Layer 7 of a small transformer language model trained on English Wikipedia (11 layers, counted from 0, width 64).
In attention head 1, each number of a token's query is one row of weights dot the token's vector x. The head spreads its attention over the tokens so far by the softmax of query dot key.

Query weights of the head. A number n stands for (n - 500) times 0.0015.
q0: 521 516 506 533 475 523 478 534 498 487 512 489 499 487 516 504 490 512 531 538 508 505 511 513 499 516 507 498 504 546 513 503 482 528 538 477 516 511 487 490 500 491 507 499 485 517 508 477 511 501 524 508 525 510 475 511 469 468 481 498 484 536 500 528
q1: 467 511 486 453 501 477 518 472 496 468 507 476 506 509 488 486 525 486 496 517 490 516 497 482 488 508 496 488 499 479 504 485 502 476 505 508 482 509 503 503 478 510 481 527 517 493 484 525 506 513 502 497 475 489 502 500 503 507 502 524 497 460 496 506
q2: 494 495 528 467 498 441 498 475 500 525 472 478 490 508 487 525 502 475 515 491 482 532 482 499 474 480 477 526 484 461 491 499 497 492 498 536 478 506 505 514 480 503 531 490 490 497 481 483 482 502 495 504 488 498 481 515 516 510 534 531 531 463 552 523
q3: 445 482 490 458 520 470 515 484 506 484 491 499 499 522 474 503 514 501 500 474 467 484 507 500 476 506 483 484 488 483 486 474 519 496 499 514 462 504 524 497 479 501 466 518 507 478 513 522 511 510 484 473 490 533 523 508 481 467 512 527 514 489 483 495
q4: 458 496 490 476 494 478 509 507 507 506 485 491 487 501 482 469 505 496 499 511 484 471 503 483 485 511 475 472 497 489 480 494 501 491 485 493 491 506 531 492 502 487 463 491 499 486 506 506 481 484 493 468 505 533 505 508 491 478 516 522 491 500 461 504
q5: 575 543 491 532 517 564 498 494 462 485 531 473 504 507 552 482 474 495 518 523 507 492 489 538 520 511 516 523 520 543 514 533 481 517 505 486 506 500 462 516 539 510 543 526 473 472 488 483 510 484 510 542 522 483 473 460 555 550 466 437 479 544 491 510
q6: 544 551 485 530 484 559 530 472 471 441 545 499 558 541 534 505 453 542 544 505 514 499 471 516 513 525 507 494 500 548 517 601 481 543 465 481 486 474 491 534 547 539 513 530 432 526 466 490 522 467 556 521 518 501 498 467 570 555 475 448 505 575 541 506
q7: 498 525 501 535 473 571 522 472 466 411 545 512 596 558 526 556 486 572 551 498 493 501 446 506 509 533 493 483 503 582 509 656 489 564 450 442 507 460 502 538 545 571 499 471 457 566 475 481 518 458 568 491 511 549 515 510 562 490 475 474 527 588 518 531
q8: 401 542 540 535 505 616 546 449 387 310 522 520 714 571 555 557 512 657 570 469 493 419 324 532 551 547 369 373 553 623 496 774 476 611 348 377 528 430 533 559 609 659 483 436 416 542 527 463 479 317 597 524 501 652 521 533 639 543 506 420 545 654 479 590
q9: 539 447 501 459 476 375 424 516 579 672 446 511 356 459 498 466 504 380 441 493 525 475 613 517 552 439 570 548 442 380 470 254 532 409 620 653 513 558 499 444 409 373 509 552 558 434 478 555 498 648 395 503 512 380 489 509 380 470 493 547 482 354 539 476
q10: 342 494 604 628 309 522 496 436 306 193 383 738 838 821 415 609 657 476 624 491 533 303 655 507 399 327 547 517 361 612 564 519 522 452 335 466 539 454 514 549 446 589 270 282 511 407 564 510 257 542 622 383 513 282 612 658 537 393 475 542 873 478 494 392
q11: 345 633 552 432 483 489 555 275 724 472 566 578 515 470 658 555 344 509 710 438 476 422 453 492 640 508 550 536 350 484 380 523 598 632 352 792 806 347 847 397 525 274 417 306 279 593 588 374 614 539 493 214 608 538 539 387 541 357 369 450 550 556 364 381
q12: 410 622 619 428 413 632 620 443 353 510 552 663 422 187 637 478 266 556 584 419 539 640 478 400 457 584 475 887 416 471 329 219 414 218 565 280 497 659 662 631 469 650 515 440 458 537 426 657 359 546 604 392 449 533 831 622 620 385 595 493 473 800 502 542
q13: 329 588 643 654 597 455 677 566 444 571 491 630 498 583 905 652 495 460 589 392 416 505 557 337 686 495 406 391 394 676 163 534 667 554 635 517 319 333 233 491 486 729 569 405 696 186 594 364 553 237 183 593 444 468 636 595 352 702 177 607 350 279 668 607
q14: 385 488 517 510 665 747 357 565 728 462 489 426 672 404 384 584 571 423 455 650 616 367 269 561 582 511 390 479 499 248 572 265 523 379 610 400 335 692 406 354 599 517 424 305 584 499 428 340 484 491 482 605 362 542 283 499 530 379 451 355 662 737 766 472
q15: 590 451 413 387 572 531 180 683 570 480 393 620 576 395 715 454 478 462 686 491 604 444 451 327 423 458 538 422 330 626 496 686 536 411 430 326 190 392 298 688 501 54 658 356 515 517 909 433 709 601 554 525 380 547 588 593 703 510 826 629 788 349 321 433
q16: 514 509 493 488 500 503 479 488 489 529 522 492 494 496 475 501 496 499 504 480 512 490 485 520 491 481 490 507 513 499 505 518 504 487 511 533 528 504 515 472 496 494 513 490 497 492 510 488 503 506 474 507 473 489 507 502 502 537 508 495 521 488 517 519
q17: 523 500 494 554 498 537 489 535 506 463 516 517 503 473 506 472 508 507 521 525 514 516 515 496 506 497 507 509 501 515 530 521 519 509 506 452 486 487 482 504 501 472 476 497 480 537 499 509 499 492 506 497 546 494 501 472 505 469 470 493 464 547 476 473
q18: 471 492 490 491 530 489 501 500 486 489 487 504 500 495 506 507 523 499 489 488 486 483 518 522 491 504 481 463 505 505 490 483 482 508 476 504 505 524 514 482 464 484 480 506 509 483 508 502 510 502 499 497 494 505 493 506 476 508 521 480 501 485 470 500
q19: 541 530 474 544 496 552 500 517 508 472 538 505 510 485 533 456 480 520 515 516 496 481 516 504 508 493 517 489 516 524 532 524 487 495 506 450 488 504 465 496 545 481 495 491 463 494 508 495 500 473 525 510 535 505 472 479 498 485 479 470 471 550 474 488
q20: 536 537 486 538 516 554 490 508 474 490 521 500 509 486 522 468 493 503 509 510 481 478 483 510 527 511 520 498 532 538 508 524 483 508 506 468 514 495 493 497 539 491 511 517 456 449 521 496 479 477 501 514 512 474 468 463 534 546 483 448 464 531 454 500
q21: 511 478 504 515 481 494 490 517 499 508 499 488 481 509 497 520 516 489 487 495 505 523 524 499 496 500 535 522 510 489 508 511 506 508 528 519 501 501 475 492 472 497 502 476 522 539 477 490 504 532 501 523 498 483 517 517 491 485 484 491 522 485 532 510
q22: 537 471 487 532 482 522 488 544 496 493 507 504 480 509 507 535 511 503 501 513 502 525 550 492 465 477 552 554 477 501 535 512 513 487 542 504 500 479 483 498 468 484 509 466 512 563 478 504 490 540 511 496 530 481 528 513 482 450 434 507 528 494 521 470
q23: 529 439 492 508 502 499 444 582 497 543 482 512 406 477 512 504 540 441 502 537 498 501 592 511 443 430 563 562 480 460 559 431 529 432 607 529 497 512 455 484 440 450 520 466 552 509 505 543 436 543 454 501 526 468 542 488 456 424 390 544 496 428 454 451
q24: 523 458 479 539 524 561 471 604 455 488 515 477 408 471 521 494 534 454 525 562 481 522 569 510 409 450 535 548 518 483 581 511 521 457 588 465 491 479 448 505 459 479 540 465 515 519 525 519 428 483 484 510 537 508 537 452 520 453 373 520 481 490 431 441
q25: 344 573 543 525 529 609 614 407 396 284 529 493 740 530 556 534 480 743 548 435 511 414 218 525 583 625 280 315 584 648 446 849 454 676 271 345 562 410 605 551 647 700 478 429 369 543 542 392 553 252 600 522 476 738 481 541 672 581 596 404 531 726 492 635
q26: 326 403 452 571 452 518 380 774 275 468 379 420 324 432 581 381 621 294 573 673 408 254 539 574 523 341 380 380 450 343 513 420 707 447 656 299 506 372 568 455 358 508 530 433 462 310 660 646 309 372 405 611 621 556 613 422 544 507 295 516 488 635 415 511
q27: 537 374 452 540 413 152 765 642 488 567 442 541 511 581 512 364 518 410 362 498 653 604 526 768 340 645 479 363 379 386 587 430 214 497 328 605 505 435 477 611 805 631 664 388 355 364 574 630 378 575 158 682 505 581 429 520 617 210 559 578 675 642 268 694
q28: 389 680 529 275 538 674 660 781 410 549 625 445 713 645 378 536 573 297 609 415 447 790 674 236 446 474 551 381 603 380 537 541 583 434 310 438 312 554 464 449 736 457 441 536 600 563 537 712 486 489 821 470 410 477 639 353 445 505 429 495 191 584 319 497
q29: 535 602 527 534 676 405 551 404 659 685 399 630 684 252 213 504 597 657 540 559 551 361 245 607 522 347 667 446 560 642 795 233 645 625 692 254 445 218 424 474 344 549 454 614 413 371 231 733 606 362 403 445 457 431 602 465 292 631 575 406 592 522 197 631
q30: 574 459 328 935 598 502 747 632 458 696 600 323 607 572 608 574 625 715 588 422 513 507 667 507 605 14 508 447 483 299 270 467 418 492 443 408 597 471 748 626 375 372 520 575 479 492 383 537 425 830 406 481 532 735 618 326 457 287 698 458 390 482 434 673
q31: 367 462 266 344 337 562 588 412 450 609 464 590 557 546 361 443 372 508 177 536 310 529 598 645 576 721 376 557 528 575 329 305 552 669 601 349 491 838 397 566 615 312 360 726 514 532 920 601 497 406 207 460 401 374 454 295 405 260 558 614 361 625 305 605

Each question shows a short text with each token's key, already scaled and adjusted for position as the last token sees it. A number n stands for (n - 500) times 0.0053.

Then comes the last token's vector x. A number n stands for (n - 500) times 0.013.

0 ")": 502 505 497 504 513 512 528 530 758 99 505 553 382 358 547 427 508 508 505 506 518 467 424 351 398 353 629 399 485 563 575 796
1 " of": 500 494 501 495 507 515 530 535 783 57 514 548 377 377 543 438 501 501 497 504 517 462 419 341 392 327 600 414 505 586 586 841
2 " Great": 498 496 506 490 492 508 515 513 693 249 572 495 388 400 507 394 499 507 493 502 501 482 467 409 428 376 602 394 478 483 624 696
3 " Britain": 508 476 502 486 483 516 509 494 573 413 554 437 318 453 508 264 502 515 493 510 511 486 486 463 449 472 543 511 475 550 705 614
4 " in": 498 503 502 492 503 521 533 538 776 88 506 546 390 392 535 419 499 498 503 505 519 467 431 354 406 326 618 458 511 545 593 826
5 " ": 493 495 502 487 501 530 531 529 733 170 534 535 416 392 462 409 505 487 499 511 526 463 446 378 421 357 628 460 458 480 569 755
x: 478 424 604 585 462 425 347 507 381 340 495 512 620 765 431 417 664 687 389 596 517 393 428 539 411 530 317 543 425 312 372 642 542 577 669 442 671 605 409 663 546 304 661 612 465 593 537 646 367 249 547 427 595 720 581 507 661 507 497 416 503 513 412 530
To which token does the last token give the most attention? 1 " of"

0 "t": 506 500 495 488 490 488 496 496 576 414 456 510 389 603 465 591 507 513 488 512 480 502 493 462 463 465 633 466 573 793 583 701
1 " in": 499 499 500 499 514 513 528 536 792 51 507 546 386 394 537 455 503 496 502 510 516 458 420 339 394 319 611 453 495 573 596 853
2 " ": 509 491 502 498 505 523 527 520 729 193 550 532 429 384 449 434 498 502 498 513 518 466 456 386 421 360 637 472 443 450 552 702
3 "190": 507 492 502 494 499 523 528 519 675 315 402 339 568 404 464 627 492 506 497 513 511 480 462 410 479 405 691 548 396 408 549 605
4 "7": 510 475 494 484 491 534 537 524 652 354 419 536 568 537 420 227 513 508 488 514 528 482 471 424 485 411 522 503 635 340 458 543
5 ".\n\n": 503 500 498 498 508 519 542 557 798 26 505 541 374 378 552 451 500 496 496 506 516 466 412 327 404 310 594 422 499 575 605 869
x: 504 454 627 509 413 458 272 433 476 336 408 577 625 752 493 378 749 702 299 541 518 383 316 608 467 534 390 574 503 387 407 680 504 525 605 500 750 574 378 613 489 296 526 578 663 566 457 627 410 379 648 436 507 756 520 500 527 641 419 504 407 518 416 525
Which two tokens does the last token look at most, in order? 5 ".\n\n", 1 " in"

0 "-year": 494 510 493 498 504 521 526 525 679 283 418 516 430 313 398 390 503 501 497 529 515 475 462 406 463 391 533 597 622 436 653 621
1 " ten": 489 502 494 493 502 515 520 512 653 319 446 491 447 281 351 437 496 514 494 527 512 477 469 423 457 414 561 563 650 422 591 659
2 "ure": 507 487 500 475 497 504 504 498 583 427 496 474 448 365 309 386 488 513 488 518 504 491 494 467 469 450 588 426 671 582 467 708
3 " and": 507 494 501 489 505 527 533 538 787 70 508 533 389 389 537 416 501 498 500 506 528 457 423 346 401 317 604 430 525 557 592 819
4 " the": 507 496 501 490 505 523 537 544 783 63 508 543 380 387 546 420 500 496 498 505 522 460 417 341 400 324 598 429 506 561 595 833
5 " band": 502 495 500 484 480 539 531 521 649 344 504 439 354 379 441 329 494 504 500 489 512 494 482 435 471 404 572 394 487 410 596 609
x: 342 570 605 582 403 504 543 393 432 360 541 470 590 806 310 524 581 623 561 516 503 360 540 673 483 444 496 581 481 454 479 473 776 567 551 413 606 634 315 697 476 417 376 612 534 604 481 594 358 322 520 375 570 771 327 524 594 585 310 343 565 427 477 521
To which token does the last token give the most attention? 4 " the"

0 "uit": 509 509 496 498 490 501 513 508 683 254 488 524 241 432 519 365 502 503 504 507 497 488 470 412 427 392 590 493 509 572 537 638
1 " who": 494 494 493 492 514 519 530 529 788 78 492 500 380 376 541 426 490 503 502 512 530 452 420 344 396 315 593 431 547 557 552 772
2 " is": 496 500 492 498 508 523 536 535 790 69 508 495 399 382 540 446 497 503 503 506 522 460 422 344 396 313 587 428 524 574 576 816
3 " int": 499 495 500 487 493 535 549 535 752 180 491 454 373 389 459 429 499 500 503 502 506 485 454 376 440 332 602 508 412 573 564 666
4 "ent": 498 510 505 495 492 513 523 510 689 293 544 528 590 468 282 554 485 504 497 505 497 490 478 414 445 387 599 537 224 531 613 545
5 " on": 506 511 515 483 495 519 528 521 744 188 544 610 462 429 372 443 498 511 502 500 511 477 462 389 418 336 566 477 516 573 642 668
x: 377 495 577 562 404 573 517 427 456 425 295 637 661 895 323 445 639 737 487 496 412 383 534 658 396 465 331 515 459 368 408 593 484 523 627 432 644 576 610 694 543 546 504 600 634 514 519 638 400 459 586 459 608 676 559 536 561 545 532 371 351 428 423 596
To which token does the last token give the most attention? 2 " is"

0 "ces": 496 500 495 483 484 524 520 513 707 241 533 565 322 340 485 431 500 507 498 503 515 489 473 409 428 367 586 464 553 502 434 678
1 " and": 498 494 500 492 509 519 527 534 793 45 514 543 372 383 545 440 494 507 499 508 524 455 417 339 389 317 603 436 514 563 601 839
2 " tri": 498 518 503 480 475 524 537 525 730 238 546 482 327 372 457 393 493 497 498 483 484 512 477 402 442 335 583 460 460 448 571 550
3 "ps": 490 512 488 504 495 517 527 519 655 334 427 418 444 572 274 528 488 508 499 514 501 491 479 432 472 396 517 566 405 746 693 542
4 ".": 509 493 498 494 509 516 531 545 794 48 503 529 384 377 545 460 499 494 496 508 515 464 417 335 399 313 612 432 516 586 577 836
5 " He": 487 494 502 478 482 546 537 522 710 253 479 440 386 286 529 441 521 488 500 491 530 480 459 403 444 358 626 377 531 472 497 589
x: 564 583 505 670 386 454 427 494 516 436 599 489 565 568 423 469 662 636 443 461 426 470 485 597 457 505 426 490 372 349 521 489 546 518 734 394 523 724 370 707 632 359 592 634 602 735 497 669 438 237 642 505 496 735 321 455 544 709 648 476 467 666 490 684
To which token does the last token give the most attention? 4 "."

0 "ing": 500 498 498 486 495 498 503 496 630 336 590 530 365 337 467 463 497 515 493 509 502 481 487 444 432 422 652 437 624 553 575 686
1 ".": 493 496 495 502 516 509 526 539 793 28 509 540 376 381 545 451 501 506 501 508 513 459 409 328 387 321 598 422 500 577 601 852
2 " After": 502 494 499 492 505 520 532 530 764 134 480 475 380 355 540 449 493 501 500 505 518 465 433 363 421 328 596 391 490 538 518 726
3 " c": 493 490 494 491 479 534 534 522 665 329 528 482 443 255 501 370 488 498 498 501 505 491 480 424 469 386 577 421 515 489 660 566
4 "atch": 502 502 512 473 472 525 522 509 599 403 462 588 517 316 265 549 501 500 496 486 504 501 490 458 472 451 495 360 431 427 729 519
5 "ing": 499 496 512 485 496 499 498 492 588 398 587 421 398 369 418 520 494 490 506 495 493 489 492 460 447 454 646 541 514 627 483 769
x: 555 559 543 583 537 557 343 498 408 387 497 694 764 801 167 420 687 527 563 467 370 449 537 530 529 450 462 555 423 402 571 594 601 508 572 480 688 553 570 631 627 351 369 649 559 631 429 588 447 346 460 398 478 633 526 401 613 442 452 608 413 409 358 542
To which token does the last token give the most attention? 1 "."

0 " P": 489 496 496 486 492 521 518 515 594 430 464 640 635 549 484 692 526 511 501 516 505 497 492 457 484 447 551 441 478 640 554 760
1 "urd": 493 490 507 485 484 504 507 508 573 452 478 650 667 564 456 718 513 503 496 503 495 508 502 474 483 464 537 438 446 665 547 748
2 "ue": 495 490 496 488 499 489 490 491 550 459 588 689 540 407 455 608 503 504 497 507 496 489 503 484 456 473 542 515 569 777 530 702
3 " All": 493 486 504 479 488 516 514 508 640 359 502 467 298 599 599 445 507 498 492 509 505 493 494 444 474 400 666 500 625 572 622 639
4 "-American": 500 475 503 479 491 509 508 507 573 423 473 470 390 357 584 315 500 500 494 520 500 495 491 461 475 473 591 537 454 641 549 699
5 " March": 491 483 503 473 493 510 510 505 534 483 453 515 280 313 553 275 504 489 495 514 495 503 502 482 488 501 554 552 592 518 562 592
x: 410 567 511 429 539 388 399 456 535 347 499 210 542 598 225 435 720 512 367 592 468 538 543 624 468 553 364 393 438 456 612 529 660 525 464 462 646 690 660 630 551 411 437 533 387 656 665 667 480 403 572 443 317 789 362 509 558 339 501 488 520 587 336 603
To which token does the last token give the most attention? 5 " March"

0 " ": 485 506 495 512 515 510 518 505 617 388 406 493 614 477 333 656 494 511 509 533 504 483 486 444 471 447 715 632 513 612 528 704
1 "35": 488 503 485 497 513 504 511 498 583 436 382 432 646 455 309 672 479 524 499 542 503 489 486 454 480 479 734 647 498 583 503 676
2 " of": 497 494 502 496 507 514 531 539 778 61 510 536 388 373 539 452 501 497 498 505 513 463 419 342 397 328 591 430 522 579 607 858
3 " which": 501 499 504 488 505 526 535 536 780 76 523 536 414 380 526 437 500 491 494 501 523 456 417 343 394 328 582 432 501 548 599 792
4 " were": 504 492 495 490 498 533 541 541 788 66 512 516 395 381 540 435 503 495 497 502 530 460 419 343 397 315 588 428 522 569 594 820
5 " crew": 496 496 509 484 484 524 531 522 719 249 561 457 416 354 460 377 488 497 500 499 509 493 474 399 441 352 620 411 466 491 609 600
x: 327 553 575 577 407 481 515 505 457 279 476 521 584 718 270 408 547 694 506 471 511 320 442 724 523 317 393 642 578 416 495 442 689 533 555 494 586 619 434 555 466 470 505 611 496 749 486 720 394 335 707 356 496 759 510 431 492 592 429 397 562 526 331 529
To which token does the last token give the most attention? 2 " of"

0 "est": 511 502 495 480 475 519 511 507 614 360 468 623 233 310 438 464 502 507 487 506 504 488 481 442 451 445 508 460 546 581 592 565
1 "ament": 499 493 495 483 485 526 517 512 660 302 477 611 266 321 434 460 507 516 496 509 515 481 472 425 445 408 528 458 545 592 588 626
2 " of": 497 495 500 496 508 516 530 538 784 57 517 542 370 378 537 451 498 498 497 506 518 459 418 341 393 324 592 428 522 577 603 843
3 " Y": 513 491 507 491 486 514 530 518 692 277 577 474 396 357 476 405 494 488 497 488 491 496 480 419 445 366 599 411 494 426 590 621
4 "outh": 504 490 510 487 481 508 509 494 562 471 552 417 676 343 596 481 506 492 498 487 502 510 500 475 467 468 514 440 517 335 416 713
5 ".": 505 497 497 497 510 517 535 551 794 38 506 537 380 383 555 449 505 494 496 509 517 462 414 333 400 313 597 428 502 577 604 854
x: 505 485 608 513 416 459 266 420 481 317 415 534 644 775 464 411 779 684 328 526 467 403 324 578 448 532 389 553 463 320 390 668 490 533 583 496 698 577 380 656 478 335 527 593 640 577 436 686 401 375 656 453 506 749 537 477 536 629 443 464 427 538 459 518
Which two tokens does the last token look at most, in order? 5 ".", 2 " of"